Layer 14 of a small transformer language model trained on English Wikipedia (22 layers, counted from 0, width 64).
In attention head 1, each number of a token's query is one row of weights dot the token's vector x. The head spreads its attention over the tokens so far by the softmax of query dot key.

Query weights of the head. A number n stands for (n - 500) times 0.0009.
q0: 584,436,353,602,397,521,407,565,480,582,438,506,409,533,536,669,412,477,336,680,572,571,452,528,641,523,576,442,611,385,545,475,497,414,499,562,586,638,592,618,379,539,445,518,498,389,562,410,482,533,551,513,382,473,699,409,567,459,247,380,515,419,705,627
q1: 555,622,419,488,863,532,455,403,438,566,438,653,452,573,483,612,386,492,439,719,613,490,432,596,413,455,432,467,517,522,442,519,542,607,546,529,503,279,472,425,503,547,541,538,490,600,510,524,280,354,552,538,482,561,329,496,379,561,470,468,502,661,399,547
q2: 402,658,557,330,542,416,498,534,411,632,457,483,666,469,465,638,507,408,340,464,419,509,497,402,425,353,368,621,388,502,485,460,557,621,496,514,565,557,386,627,475,401,593,462,621,650,570,375,308,515,374,552,509,510,449,534,507,500,517,515,379,536,499,415
q3: 415,467,534,382,605,412,614,594,572,362,515,442,584,476,582,324,571,521,526,516,368,423,525,501,560,642,373,552,621,546,476,588,409,635,603,469,521,578,520,381,580,462,487,587,501,315,599,514,694,588,529,519,639,498,416,470,395,590,556,388,312,508,452,434
q4: 489,561,471,485,390,566,497,538,369,438,382,597,483,643,411,490,323,552,521,551,547,545,470,477,540,514,472,479,442,588,425,332,580,458,412,485,379,680,604,442,323,476,537,336,551,589,438,533,388,532,586,474,332,533,368,495,502,459,556,608,477,443,546,430
q5: 443,576,497,625,454,356,600,439,573,653,460,411,449,621,383,272,440,567,431,502,505,492,465,602,310,552,417,309,516,443,417,673,359,655,557,400,608,428,467,553,540,355,363,697,640,556,507,430,432,532,341,400,481,618,453,354,326,581,400,344,450,396,617,702
q6: 570,320,503,464,502,463,317,628,618,569,578,571,483,390,344,590,614,386,402,519,592,676,399,179,731,336,388,657,538,600,463,504,511,441,539,486,690,421,389,516,556,614,459,390,482,500,461,491,440,680,427,483,364,367,548,347,451,414,668,412,585,547,518,448
q7: 529,686,533,435,522,629,361,642,624,464,532,621,518,607,571,500,280,505,557,422,484,485,523,364,460,454,479,543,819,446,471,455,436,377,361,479,382,603,255,572,412,450,442,349,447,352,618,572,387,602,445,393,486,600,502,604,607,547,409,518,477,413,517,275
q8: 541,607,438,502,554,593,475,349,406,406,370,477,473,483,498,579,443,510,496,559,440,430,511,494,450,371,563,613,456,469,396,440,592,484,419,496,407,617,487,446,230,425,487,536,463,516,518,567,507,431,539,506,474,650,554,495,682,496,510,504,596,456,643,451
q9: 308,439,659,671,402,346,411,593,689,727,543,755,464,564,600,575,539,482,474,483,540,668,343,219,414,642,450,643,441,665,529,513,592,534,430,215,353,586,740,556,613,632,491,343,729,175,460,370,406,398,460,494,439,548,245,623,444,628,468,550,330,548,441,425
q10: 555,378,624,335,512,481,561,347,575,349,599,465,515,508,493,500,462,371,484,616,533,532,436,546,460,458,466,441,430,535,542,557,415,489,521,527,493,457,387,638,458,456,460,449,426,605,612,492,563,578,588,472,450,431,597,434,330,502,458,333,518,401,331,562
q11: 451,509,401,502,481,625,438,544,593,395,462,553,454,530,452,495,399,489,609,440,367,501,467,438,628,482,491,483,602,398,561,402,472,409,403,438,468,574,408,493,491,519,518,418,405,549,558,643,530,503,349,440,406,512,512,502,601,598,501,371,457,469,539,451
q12: 491,454,412,496,578,524,541,506,580,484,380,455,599,506,424,501,507,544,385,624,622,413,512,389,416,497,643,511,519,461,521,376,536,534,565,433,492,493,341,394,600,459,638,460,427,361,433,558,450,563,594,609,422,468,471,382,529,446,379,385,517,395,432,534
q13: 512,359,547,559,396,527,378,500,246,490,498,375,486,425,511,598,671,337,338,554,486,481,447,526,584,391,445,449,440,515,675,504,596,337,411,491,404,415,508,597,454,418,412,479,638,421,410,394,484,583,506,583,583,574,428,609,397,510,581,548,505,502,365,439
q14: 448,453,504,542,370,310,497,630,417,586,339,632,392,692,558,716,445,540,380,388,479,440,464,648,497,458,264,624,558,478,403,467,604,553,390,570,510,319,595,745,459,614,471,505,529,620,529,476,549,591,443,521,393,694,411,647,608,595,493,594,576,601,632,445
q15: 601,471,642,539,464,450,471,457,639,427,482,322,561,502,587,576,610,439,553,522,403,428,359,455,428,552,551,457,419,575,463,469,468,537,556,407,514,431,451,570,442,589,462,548,551,532,535,392,477,533,605,465,522,534,319,502,334,485,301,493,476,392,440,530
q16: 513,547,671,495,344,483,280,573,584,269,630,444,412,486,685,585,640,613,532,555,473,432,446,368,396,472,628,658,539,661,498,530,468,572,533,272,631,438,395,291,590,537,371,502,528,532,348,618,578,389,743,415,526,411,439,593,376,314,448,496,732,480,568,385
q17: 466,375,480,447,505,647,636,490,604,420,484,463,514,545,457,351,402,526,462,619,647,520,751,455,327,642,570,485,290,420,685,483,421,346,673,500,334,590,489,414,620,408,454,488,406,523,542,499,543,483,544,463,563,273,574,374,555,489,450,490,457,515,245,642
q18: 496,402,429,285,77,448,541,486,356,639,563,434,418,301,561,616,455,378,482,540,431,550,502,549,414,630,354,429,545,297,451,439,522,600,590,538,222,545,501,559,611,439,635,527,539,624,478,543,486,632,433,417,298,436,625,497,420,518,690,407,669,505,465,526
q19: 630,355,461,459,596,598,421,555,736,254,333,530,500,396,515,395,343,539,568,658,487,433,542,369,433,560,494,699,503,547,607,399,478,451,480,281,625,566,591,568,645,506,505,415,503,743,430,584,528,456,563,464,369,403,482,409,706,514,598,401,421,489,435,422
q20: 430,491,424,382,522,584,504,496,465,534,589,376,565,477,497,360,358,196,509,672,554,572,493,399,447,687,313,563,483,217,470,398,314,349,522,583,519,669,369,388,760,662,375,343,472,550,536,537,389,582,616,468,311,388,605,546,534,551,380,411,624,306,514,512
q21: 390,575,551,606,563,511,308,718,762,369,840,435,748,675,946,594,666,399,233,765,336,484,578,371,453,560,545,848,762,429,365,505,308,232,539,575,658,576,656,643,424,451,533,612,658,292,575,587,141,102,742,287,424,334,554,563,238,181,400,724,393,258,436,405
q22: 601,680,597,709,446,811,412,291,206,685,258,471,380,428,224,421,382,576,471,555,607,432,395,649,825,441,331,289,347,540,521,341,660,557,289,489,239,454,580,513,721,464,554,526,514,544,728,368,725,428,549,653,313,679,496,498,358,748,254,557,544,577,659,410
q23: 624,352,448,633,511,550,722,612,497,470,648,373,264,217,506,421,658,579,395,462,330,745,332,636,582,301,284,500,376,455,409,418,703,573,596,511,431,399,557,805,390,497,860,534,524,517,353,353,388,307,225,544,511,659,405,309,555,667,388,630,458,511,550,335
q24: 614,579,473,417,463,611,303,539,478,380,469,432,476,609,563,479,393,599,515,563,484,446,617,398,243,537,385,371,351,539,432,539,422,531,469,534,376,526,407,261,215,470,438,544,427,485,361,520,480,469,664,402,565,412,440,478,507,404,216,511,684,481,532,548
q25: 743,475,422,747,518,451,213,269,370,621,419,407,364,236,420,452,573,549,491,421,430,374,475,519,457,670,328,534,446,386,472,533,853,497,501,575,579,646,691,670,670,420,839,349,411,363,511,344,567,334,399,646,767,366,417,359,489,586,461,487,464,217,395,343
q26: 599,424,378,401,344,568,366,513,463,462,435,596,777,734,509,329,614,560,688,549,599,476,483,639,371,661,441,537,595,477,824,638,408,304,531,391,410,522,146,406,427,175,458,598,342,776,555,690,193,472,521,401,535,252,614,498,643,288,572,564,723,602,480,626
q27: 592,427,445,638,753,335,485,397,526,616,642,580,424,457,431,532,614,270,289,684,514,579,578,564,390,515,588,752,361,336,671,227,404,582,606,440,760,377,577,654,393,602,489,511,296,403,545,461,484,556,484,486,506,533,377,519,363,396,515,345,502,578,332,676
q28: 450,563,556,581,630,428,434,482,403,377,341,510,672,540,465,572,376,565,536,526,703,608,659,599,288,585,452,445,683,486,469,476,550,708,488,363,249,483,412,544,544,462,396,512,564,739,527,394,386,406,348,366,418,796,653,501,552,477,389,632,459,443,514,397
q29: 316,266,794,571,311,702,331,580,501,518,583,570,400,566,416,380,539,579,330,646,547,501,506,531,531,459,486,514,495,171,620,494,526,364,473,537,461,499,423,544,279,532,419,473,457,740,464,604,408,643,380,649,516,496,345,410,437,590,535,461,371,564,504,468
q30: 542,614,389,501,549,400,404,644,436,702,384,604,393,392,588,489,368,290,425,677,516,493,215,472,312,318,517,474,553,541,420,640,467,666,441,428,690,591,535,680,470,280,598,687,600,403,375,280,514,657,457,536,498,453,580,621,482,471,569,492,458,433,512,622
q31: 251,440,842,450,260,398,389,669,540,262,974,443,553,303,902,664,680,524,484,325,290,749,519,339,379,479,313,782,681,565,510,543,485,367,643,304,649,372,624,401,581,538,370,438,473,453,365,552,195,518,328,479,516,501,487,671,399,251,720,461,385,540,465,396

Each question shows a short text with each token's key, already scaled and adjusted for position as the last token sees it. A number n stands for (n - 500) times 0.0056.

Then comes the last token's vector x. A number n stands for (n - 500) times 0.0088.

0 "row": 438,570,513,523,483,549,507,500,474,520,499,519,371,443,571,620,638,641,418,417,558,617,405,454,591,437,505,454,522,526,513,437
1 "n": 420,485,496,525,500,522,490,506,477,512,499,564,393,453,560,566,628,611,379,394,561,639,403,439,598,424,488,487,561,521,540,462
2 "s": 468,442,489,516,517,503,500,517,482,518,502,535,393,452,557,591,674,594,352,407,547,625,378,438,548,440,485,498,530,519,549,484
3 ". ": 504,487,490,510,484,496,495,440,459,520,490,386,508,487,531,660,716,697,265,423,485,587,431,460,512,454,499,601,511,477,576,492
4 "After ": 473,502,461,512,476,503,495,491,437,516,483,432,508,522,529,645,592,708,265,384,468,539,437,412,512,546,473,641,571,493,614,534
x: 547,568,607,600,611,525,394,424,559,490,621,621,551,555,466,658,519,481,440,654,468,400,569,361,456,495,774,658,509,573,446,562,630,559,601,555,694,631,581,638,361,542,503,619,466,524,405,455,432,570,456,456,723,430,393,474,632,255,402,518,563,407,438,481
Which two tokens does the last token look at most, in order? 3 ". ", 4 "After "

0 "ission": 403,610,523,548,486,565,471,541,402,529,483,497,340,429,578,722,659,701,479,364,638,656,398,451,638,414,503,466,584,471,528,444
1 "ed ": 490,511,507,538,498,505,461,450,492,521,468,386,448,525,556,788,696,809,216,408,493,614,415,432,480,488,462,610,470,411,611,556
2 "in ": 495,512,472,552,464,506,481,456,409,524,486,410,428,559,543,686,718,782,208,393,441,617,402,421,594,490,511,626,486,463,635,527
3 "196": 528,443,477,488,410,504,509,506,354,544,500,300,442,576,585,685,680,801,379,431,501,566,356,413,572,569,477,605,396,458,607,483
4 "8": 568,491,454,488,399,507,498,473,388,533,511,370,399,513,586,712,671,716,338,447,552,631,376,380,593,484,466,530,453,360,588,431
x: 602,541,690,523,570,486,497,446,362,543,507,501,478,620,733,549,623,610,442,643,506,445,651,588,584,544,653,401,494,589,416,579,289,501,578,459,500,384,469,680,645,418,494,570,553,381,424,360,643,472,523,515,560,391,600,480,474,320,518,613,349,490,441,671
To which token does the last token give the most attention? 2 "in "

0 "× ": 492,511,526,553,453,530,468,452,395,513,460,435,450,513,570,690,643,719,405,416,543,625,458,481,593,486,509,530,512,458,594,516
1 "R": 390,484,484,565,476,556,481,482,376,516,532,518,396,506,575,610,590,627,390,451,485,624,419,502,562,451,486,492,539,565,515,473
2 "B": 459,399,456,528,493,529,452,475,419,515,506,500,401,469,568,563,576,673,437,449,556,603,409,472,585,457,462,498,538,593,529,444
3 "U": 548,440,460,506,486,514,491,516,404,508,509,519,399,475,549,594,588,650,400,440,609,620,397,482,580,442,464,494,560,558,515,435
4 "-": 571,504,454,502,467,495,484,463,390,514,497,427,453,459,554,666,598,703,405,457,590,612,411,442,580,484,452,526,548,526,586,467
x: 649,598,700,525,644,463,447,488,568,479,492,572,556,471,521,551,542,376,339,498,437,423,575,612,364,631,592,447,495,547,510,644,182,538,678,371,536,516,620,548,403,517,486,674,500,466,588,516,472,452,538,498,571,435,436,531,271,399,397,420,449,445,391,594
To which token does the last token give the most attention? 0 "× "

0 "ed ": 502,506,508,516,512,492,479,489,490,513,486,446,461,518,541,699,632,733,273,415,503,594,441,460,478,460,466,569,497,436,576,537
1 "cont": 399,496,492,569,449,572,433,492,402,521,475,358,457,477,552,660,676,660,341,455,501,540,426,455,496,437,455,499,482,489,485,513
2 "est ": 493,495,485,502,500,503,480,458,518,504,471,408,468,474,534,709,631,727,316,390,549,581,448,426,480,485,478,543,465,423,585,558
3 "in ": 490,503,467,519,492,497,487,466,432,504,489,470,440,543,531,591,654,699,301,378,473,592,429,458,607,476,512,596,481,500,604,543
4 "the ": 520,496,426,498,444,488,477,402,437,504,476,352,455,519,556,658,600,712,343,465,556,602,476,455,535,480,488,553,492,451,630,555
x: 477,510,521,552,556,451,505,442,584,531,540,481,553,589,738,604,508,418,394,556,514,579,416,418,501,617,577,531,628,535,395,549,410,455,699,371,702,486,509,580,201,476,402,470,513,561,455,501,475,535,577,384,556,394,518,469,495,478,484,501,462,515,480,652
To which token does the last token give the most attention? 3 "in "

0 "p": 457,560,512,531,517,505,486,519,435,507,499,558,389,498,561,556,609,592,404,396,549,630,383,460,548,415,468,517,581,540,526,470
1 "itch": 406,491,498,552,492,524,473,502,459,520,490,520,390,464,568,644,650,601,419,392,580,600,405,445,585,453,489,500,546,522,564,494
2 "ing ": 498,509,485,507,530,489,483,469,521,507,470,433,481,488,540,698,594,711,307,350,577,590,460,457,516,496,486,565,493,449,586,568
3 "dro": 573,381,410,548,376,542,487,457,427,524,533,437,399,418,542,622,648,610,412,466,515,571,412,488,486,495,459,507,500,533,600,513
4 "ve ": 499,491,472,491,534,504,490,462,508,497,471,453,470,501,543,654,586,714,321,353,565,584,446,470,487,494,475,530,494,484,576,597
x: 427,565,678,635,628,571,399,539,541,430,551,503,500,490,708,612,573,499,483,587,394,519,575,437,456,425,677,515,472,572,565,505,461,501,708,565,674,483,608,515,281,445,573,498,431,392,555,450,258,451,460,415,435,453,566,550,421,544,305,524,550,379,543,543
To which token does the last token give the most attention? 2 "ing "

0 "min": 428,577,519,528,515,545,515,513,422,502,508,580,303,485,583,542,622,580,395,425,533,663,372,504,604,356,471,527,552,550,512,454
1 "ts ": 513,511,489,511,512,493,465,450,511,511,461,401,487,514,550,738,656,813,308,315,530,625,454,453,477,477,516,565,480,428,591,569
2 "located ": 494,500,474,546,460,523,467,419,449,504,451,394,432,563,540,785,668,801,275,402,516,583,414,436,485,510,489,563,478,406,600,559
3 "in ": 481,513,446,529,478,494,493,451,413,503,481,423,410,621,539,663,698,750,246,378,466,596,399,458,588,488,512,601,469,489,597,538
4 "M": 603,486,415,490,412,542,450,485,296,519,537,435,377,468,544,571,663,727,374,450,477,608,403,466,643,420,457,537,439,548,567,491
x: 527,497,609,597,582,479,600,506,564,467,487,509,431,513,602,564,608,475,450,530,417,518,488,495,549,500,659,430,512,516,544,469,340,467,701,222,532,522,569,462,609,584,389,598,482,364,471,550,500,571,654,445,487,222,549,391,564,587,264,568,621,403,356,596
Which token does the last token look at most, and with what share of its attention? 2 "located ", with about 40%

0 "Red ": 469,542,533,551,498,539,451,465,454,543,463,414,458,457,592,835,635,826,326,391,667,612,438,406,486,391,401,613,595,298,681,531
1 "S": 356,488,498,599,474,547,468,482,305,545,526,458,387,446,590,681,733,710,288,393,569,657,355,431,524,444,424,571,583,523,634,517
2 "ox": 461,370,452,559,469,568,435,458,411,521,511,467,327,416,561,717,657,737,329,429,690,616,339,388,572,394,422,549,574,510,601,471
3 ". ": 507,483,495,512,479,491,497,417,445,527,491,355,503,474,535,755,793,822,130,391,477,626,399,396,499,446,497,643,532,462,640,460
4 "Sh": 685,498,351,494,368,524,394,490,323,534,530,348,397,412,554,668,722,804,249,457,538,612,407,398,506,459,464,446,542,569,580,436
x: 435,623,646,535,333,543,431,545,586,403,481,545,530,636,464,550,554,440,444,477,566,598,535,523,531,576,714,663,497,547,515,567,359,455,732,368,493,558,534,467,613,461,482,553,456,548,557,444,652,434,504,558,567,485,540,399,532,475,154,483,411,494,433,501
To which token does the last token give the most attention? 4 "Sh"

0 "194": 474,534,485,498,489,492,513,531,432,520,500,514,438,564,557,556,614,609,503,297,552,620,418,463,588,464,514,504,498,473,568,479
1 "5": 435,492,491,495,497,509,515,518,463,520,515,527,445,494,558,586,621,593,462,345,564,621,400,466,554,457,494,467,507,472,560,453
2 ": ": 490,480,484,510,450,502,481,432,442,518,511,375,471,478,534,637,677,659,415,339,528,612,464,491,583,443,533,500,433,481,569,481
3 "Washington ": 514,484,470,518,441,517,489,459,405,531,526,336,457,461,502,722,580,702,431,414,666,577,472,455,560,443,468,478,437,449,544,492
4 "first ": 516,498,472,495,469,499,495,467,470,535,502,402,468,439,532,755,597,717,467,411,656,555,459,435,580,514,490,526,478,431,544,539
x: 635,555,660,492,527,413,344,571,519,325,553,466,576,496,565,434,539,478,437,706,466,524,569,519,407,513,545,516,438,567,531,522,558,630,627,386,517,475,534,648,427,290,362,540,409,388,537,541,357,436,567,301,502,548,547,668,315,262,390,529,615,462,396,552
To which token does the last token give the most attention? 2 ": "

0 "official ": 506,497,510,516,509,495,488,478,502,512,474,430,492,501,533,711,599,696,337,409,543,558,449,431,444,517,457,569,504,394,599,556
1 "American ": 510,500,503,510,520,505,491,498,482,510,486,477,448,504,520,700,573,742,379,401,585,557,464,450,506,455,457,597,521,406,598,559
2 "League ": 497,497,471,529,484,506,498,455,487,517,490,410,452,490,540,788,537,697,425,445,627,574,504,446,511,488,472,540,515,346,601,522
3 "game ": 483,508,478,503,533,496,489,484,519,508,472,462,505,498,521,727,583,651,402,394,553,560,489,418,459,499,467,556,518,340,634,554
4 "against ": 480,491,482,504,492,505,482,450,458,522,492,421,470,535,519,637,605,685,328,403,507,561,443,457,647,457,488,572,464,419,602,542
x: 614,648,472,464,665,516,567,482,642,488,586,490,562,572,602,523,591,544,398,663,501,475,426,448,503,462,708,448,395,575,478,493,441,498,582,574,703,480,434,543,268,421,458,598,541,340,388,524,448,492,600,336,593,348,473,593,580,391,409,519,518,306,539,548
To which token does the last token give the most attention? 4 "against "

0 "Sec": 430,592,556,569,516,556,461,523,356,539,514,501,360,463,548,569,604,521,469,444,587,611,414,493,590,373,482,484,550,474,471,451
1 "urity ": 490,508,508,534,531,507,470,469,515,528,469,405,458,486,535,767,592,693,335,408,611,580,438,429,483,449,445,544,510,359,577,545
2 "Pr": 429,365,471,560,428,573,440,490,306,528,538,425,453,442,516,636,628,607,406,463,532,562,432,461,608,436,437,506,555,482,563,474
3 "in": 559,416,450,527,396,547,474,499,360,520,519,412,378,401,550,599,586,604,379,581,524,584,392,419,603,423,454,506,531,511,570,460
4 "ting ": 514,493,471,495,486,508,490,453,492,534,506,396,440,446,536,786,552,726,381,420,653,587,489,404,530,452,451,554,510,366,576,509
x: 683,659,669,572,630,453,254,535,492,545,424,505,613,515,690,556,610,520,495,644,520,464,536,617,379,472,538,629,504,559,650,457,379,580,622,320,597,517,513,572,365,404,488,559,507,376,559,432,443,536,461,467,586,457,565,554,449,401,309,485,653,479,407,558
To which token does the last token give the most attention? 1 "urity "

0 "had ": 506,502,537,524,503,521,469,480,420,509,460,482,545,471,537,623,641,699,300,374,537,557,405,406,464,531,451,587,541,488,581,582
1 "act": 407,497,502,569,425,572,447,515,370,536,489,362,490,466,568,685,689,643,356,504,513,561,393,465,512,537,454,563,496,513,570,523
2 "ually ": 503,514,491,517,494,508,466,483,446,497,468,465,555,438,547,607,647,717,302,357,519,581,424,377,472,511,470,545,496,463,610,559
3 "ended ": 497,486,466,516,493,512,479,448,463,513,467,446,495,531,548,709,603,736,243,408,519,556,435,425,470,544,468,590,519,455,578,574
4 "seven ": 496,497,464,497,479,499,524,459,455,509,500,402,502,469,562,715,599,748,279,387,554,606,460,433,445,532,476,523,474,461,592,562
x: 368,479,747,567,447,542,414,569,583,453,497,462,460,581,613,676,441,478,508,661,379,503,544,450,555,480,697,470,539,522,485,384,595,618,594,447,660,548,506,557,253,433,451,470,461,427,537,502,369,486,408,333,526,474,572,519,405,317,426,524,454,419,370,588
To which token does the last token give the most attention? 0 "had "

0 "langu": 449,569,541,554,512,537,458,513,368,496,468,558,472,572,575,649,607,592,354,546,514,587,402,479,432,511,460,629,621,509,533,504
1 "ages": 437,494,508,524,521,512,487,495,467,505,466,483,429,497,564,682,689,638,338,428,553,584,373,468,469,463,476,563,522,446,550,511
2 ". ": 489,484,498,512,481,501,494,446,463,518,497,394,493,492,533,651,731,695,263,440,464,587,422,466,491,459,505,596,503,505,557,486
3 "On ": 487,527,494,525,510,507,539,412,444,486,493,468,540,552,513,584,559,639,244,404,370,532,432,392,509,496,523,672,494,512,572,485
4 "the ": 529,495,404,503,420,489,483,374,409,510,470,304,453,515,549,677,586,729,297,543,510,587,488,435,506,509,463,567,528,506,585,542
x: 482,430,545,602,530,531,493,435,630,540,563,464,558,559,641,669,533,391,374,528,570,592,521,444,492,532,566,579,683,519,379,642,421,497,727,357,685,455,516,521,280,530,385,382,531,587,421,504,475,641,593,418,606,407,457,400,560,471,534,479,497,580,331,519
To which token does the last token give the most attention? 2 ". "

0 "ers ": 515,492,507,513,500,500,477,458,505,524,482,409,485,498,545,739,615,748,321,374,540,611,479,443,503,468,501,556,501,387,594,544
1 "off ": 518,507,504,539,511,499,479,477,468,519,469,441,474,518,541,722,610,741,315,377,553,589,436,441,524,494,492,583,524,413,581,571
2 "the ": 488,484,461,553,453,512,461,449,428,522,477,374,464,501,556,715,595,719,325,464,584,599,484,451,525,468,465,564,528,422,627,558
3 "B": 556,407,420,526,426,543,446,467,370,522,511,447,434,439,571,592,600,704,420,440,536,580,416,461,580,449,443,565,519,508,593,490
4 "row": 593,503,454,503,349,511,489,506,380,520,511,432,390,430,555,627,631,670,372,499,525,581,412,438,607,437,464,504,509,548,562,426
x: 496,442,692,536,508,452,544,444,677,392,516,423,624,628,568,534,548,493,481,589,485,489,513,580,439,617,716,623,441,587,533,519,266,423,528,531,474,492,471,444,733,422,397,561,416,452,470,451,560,493,347,425,583,382,666,551,401,464,371,457,447,419,436,538
To which token does the last token give the most attention? 2 "the "

0 "Its ": 499,501,519,543,482,525,454,472,422,524,473,376,472,495,546,757,598,757,315,477,613,594,481,433,507,410,487,591,501,429,618,536
1 "star": 419,496,488,571,491,548,468,563,432,529,490,503,424,486,583,720,621,655,316,478,544,577,416,449,515,466,444,547,524,453,593,520
2 "ting ": 505,504,482,503,511,494,490,483,502,502,471,413,483,468,542,754,572,716,282,405,596,570,471,403,445,498,451,619,534,419,622,563
3 "ro": 574,392,419,541,374,540,482,425,439,541,519,352,376,439,551,651,647,696,396,476,478,570,415,437,530,468,463,508,518,467,584,490
4 "t": 595,498,423,487,394,500,467,468,429,511,488,435,383,484,586,621,660,639,394,459,482,607,403,425,546,443,456,505,552,466,587,477
x: 474,444,737,562,544,404,545,534,589,536,567,470,682,464,623,729,563,566,499,501,538,542,466,538,413,581,492,556,593,592,541,434,186,489,658,586,553,360,583,608,638,418,406,555,585,474,465,424,596,399,463,455,618,329,587,481,459,445,348,460,524,632,483,571
Which two tokens does the last token look at most, in order? 3 "ro", 0 "Its "

0 "R": 428,584,507,530,568,481,496,520,465,510,523,638,413,497,574,618,544,580,322,430,559,662,405,437,520,431,463,519,650,558,532,410
1 "B": 381,481,482,529,563,496,467,521,446,508,495,634,402,466,577,523,580,645,400,381,549,641,389,435,577,444,470,538,624,574,552,415
2 "U": 468,409,474,520,544,505,499,543,420,502,497,627,390,458,561,571,616,625,379,364,604,659,373,456,576,424,475,501,628,542,535,434
3 "-": 539,434,459,527,498,501,473,462,393,515,481,460,450,448,564,669,662,719,380,362,583,646,403,412,568,477,467,544,583,492,634,502
4 "6": 596,500,482,482,489,514,527,485,435,520,534,506,451,413,554,601,617,692,385,340,605,623,382,408,564,482,463,492,523,469,647,452
x: 483,636,675,612,614,543,446,435,378,447,513,499,587,463,607,667,511,470,476,533,528,383,526,707,507,546,494,436,535,475,529,582,220,581,576,551,567,525,576,594,547,417,436,655,495,409,552,479,551,493,477,634,668,374,547,559,333,379,263,535,410,468,463,632
Which two tokens does the last token look at most, in order? 3 "-", 4 "6"

0 ". ": 487,520,509,509,483,508,475,452,467,525,490,388,479,489,525,657,729,700,284,432,475,593,428,466,523,458,514,575,514,498,558,477
1 "As ": 507,497,505,534,477,522,459,452,488,508,459,350,465,506,530,683,612,726,248,413,511,548,459,425,508,556,500,600,576,525,594,522
2 "well ": 511,503,510,478,479,516,502,483,523,517,488,384,552,450,499,600,648,688,361,437,527,503,436,346,413,593,490,598,435,506,633,506
3 "as ": 488,509,471,507,500,508,483,426,461,504,475,413,538,506,539,647,651,684,272,372,505,551,439,398,513,513,498,561,476,495,588,564
4 "taking ": 490,495,461,500,507,516,478,420,504,511,466,397,457,536,525,694,597,730,241,421,543,534,449,431,515,518,483,545,497,501,527,589
x: 543,508,616,561,610,605,393,600,636,547,614,411,531,499,695,566,556,471,463,581,388,595,683,453,551,309,779,562,426,541,481,498,567,504,749,628,727,534,547,465,367,370,516,462,427,469,463,516,419,464,554,266,494,510,443,543,597,482,385,610,517,527,475,472
Which token does the last token look at most, and with what share of its attention? 0 ". ", with about 70%

0 "post": 436,574,523,537,498,543,468,550,418,522,483,523,401,448,549,624,619,594,508,397,609,600,385,463,628,409,505,484,537,507,511,480
1 "-": 467,497,500,541,487,504,463,466,440,505,468,446,482,479,560,636,623,701,350,387,532,599,426,445,504,488,466,575,537,467,603,556
2 "indep": 480,441,482,560,442,539,466,475,360,503,459,410,427,471,518,655,638,635,401,461,565,541,384,419,446,480,458,551,516,497,592,560
3 "end": 554,406,437,528,419,532,491,495,370,518,498,422,473,463,566,569,597,588,377,419,537,569,376,419,543,501,450,577,493,544,567,506
4 "ence ": 510,493,465,493,502,499,498,454,499,508,475,417,474,500,546,719,596,702,386,361,588,592,441,431,449,495,450,569,512,430,597,552
x: 499,641,695,583,569,415,351,463,455,479,514,521,479,480,701,692,683,566,522,622,542,496,549,467,382,472,667,520,581,487,501,415,417,642,671,327,660,521,618,637,339,437,522,588,464,461,567,403,345,544,491,393,487,487,554,627,331,489,359,514,581,571,482,577
Which token does the last token look at most, and with what share of its attention? 1 "-", with about 40%

0 "ated ": 491,523,497,532,511,480,458,457,481,513,481,439,417,554,567,772,720,850,228,325,519,641,400,471,517,484,461,608,489,436,621,548
1 "him ": 513,513,490,527,479,517,440,468,501,515,465,382,604,484,559,870,630,808,221,359,554,634,460,383,406,466,451,557,450,297,624,522
2 "in ": 500,513,481,549,473,505,480,471,390,527,495,443,419,573,535,702,724,804,194,356,463,635,392,405,611,472,517,642,502,459,647,522
3 "Aug": 573,364,393,557,308,572,412,455,189,547,497,274,484,444,569,792,652,747,412,554,512,597,436,419,601,482,444,478,440,451,582,433
4 "ust": 656,503,406,478,359,523,456,434,375,527,531,355,332,425,537,665,676,706,455,416,568,618,402,394,641,410,476,415,545,455,478,350
x: 521,590,711,544,448,517,466,494,594,460,490,505,691,574,594,564,561,567,499,604,407,545,588,541,520,499,498,516,564,604,494,417,216,531,631,499,436,486,579,515,749,457,516,539,449,532,392,410,695,570,519,485,490,269,524,450,416,460,470,532,553,546,412,581
To which token does the last token give the most attention? 3 "Aug"

0 "the ": 490,512,527,537,483,515,449,465,446,512,459,394,477,511,550,690,610,699,286,454,559,595,468,445,507,434,472,591,554,452,627,549
1 "former ": 517,503,499,526,494,504,473,479,494,512,465,374,450,510,538,762,595,729,338,410,602,558,468,443,501,484,455,565,506,370,617,570
2 "min": 462,412,474,558,391,579,490,476,375,521,530,380,329,493,557,596,629,616,379,533,450,601,429,515,589,405,478,534,464,538,551,485
3 "or ": 504,499,469,503,499,495,496,492,492,505,467,397,428,500,541,753,613,721,370,382,615,596,446,425,482,493,456,500,503,425,566,569
4 "league ": 516,502,444,495,496,502,506,446,504,506,483,407,433,476,545,810,538,673,404,412,641,578,491,446,458,460,436,519,527,345,614,568
x: 562,561,644,489,556,502,327,533,474,380,562,592,489,448,723,707,522,407,473,596,531,518,500,506,455,335,491,517,467,640,572,431,453,617,631,357,516,450,549,591,405,404,436,529,426,491,538,275,420,529,525,284,507,556,592,711,320,413,413,419,468,426,461,632
To which token does the last token give the most attention? 0 "the "

0 "ser": 444,559,515,518,524,504,514,534,475,512,512,603,400,497,550,579,607,590,376,460,547,597,384,461,509,432,477,495,567,510,507,458
1 "ve ": 508,507,494,518,515,493,488,477,498,503,485,449,470,504,541,638,624,691,305,394,511,579,455,473,479,483,468,587,505,471,579,564
2 "met": 467,436,450,562,427,562,445,496,399,514,493,432,414,455,558,615,659,657,392,485,477,579,455,486,556,449,471,531,508,516,533,530
3 "al ": 495,507,490,495,513,495,494,500,488,496,481,442,443,515,542,679,592,723,330,439,565,594,454,475,464,466,462,548,486,481,560,563
4 "during ": 478,499,469,507,492,496,507,501,419,509,499,480,481,526,538,623,605,665,324,383,497,563,428,467,572,512,489,611,507,498,617,555
x: 514,579,580,611,552,488,508,481,680,455,536,533,491,538,572,665,480,511,414,739,379,408,510,320,418,481,688,582,474,464,420,514,544,589,528,506,688,481,580,704,318,458,510,660,432,452,473,471,433,586,589,351,646,405,493,506,496,302,358,515,535,349,484,573
Which two tokens does the last token look at most, in order? 4 "during ", 1 "ve "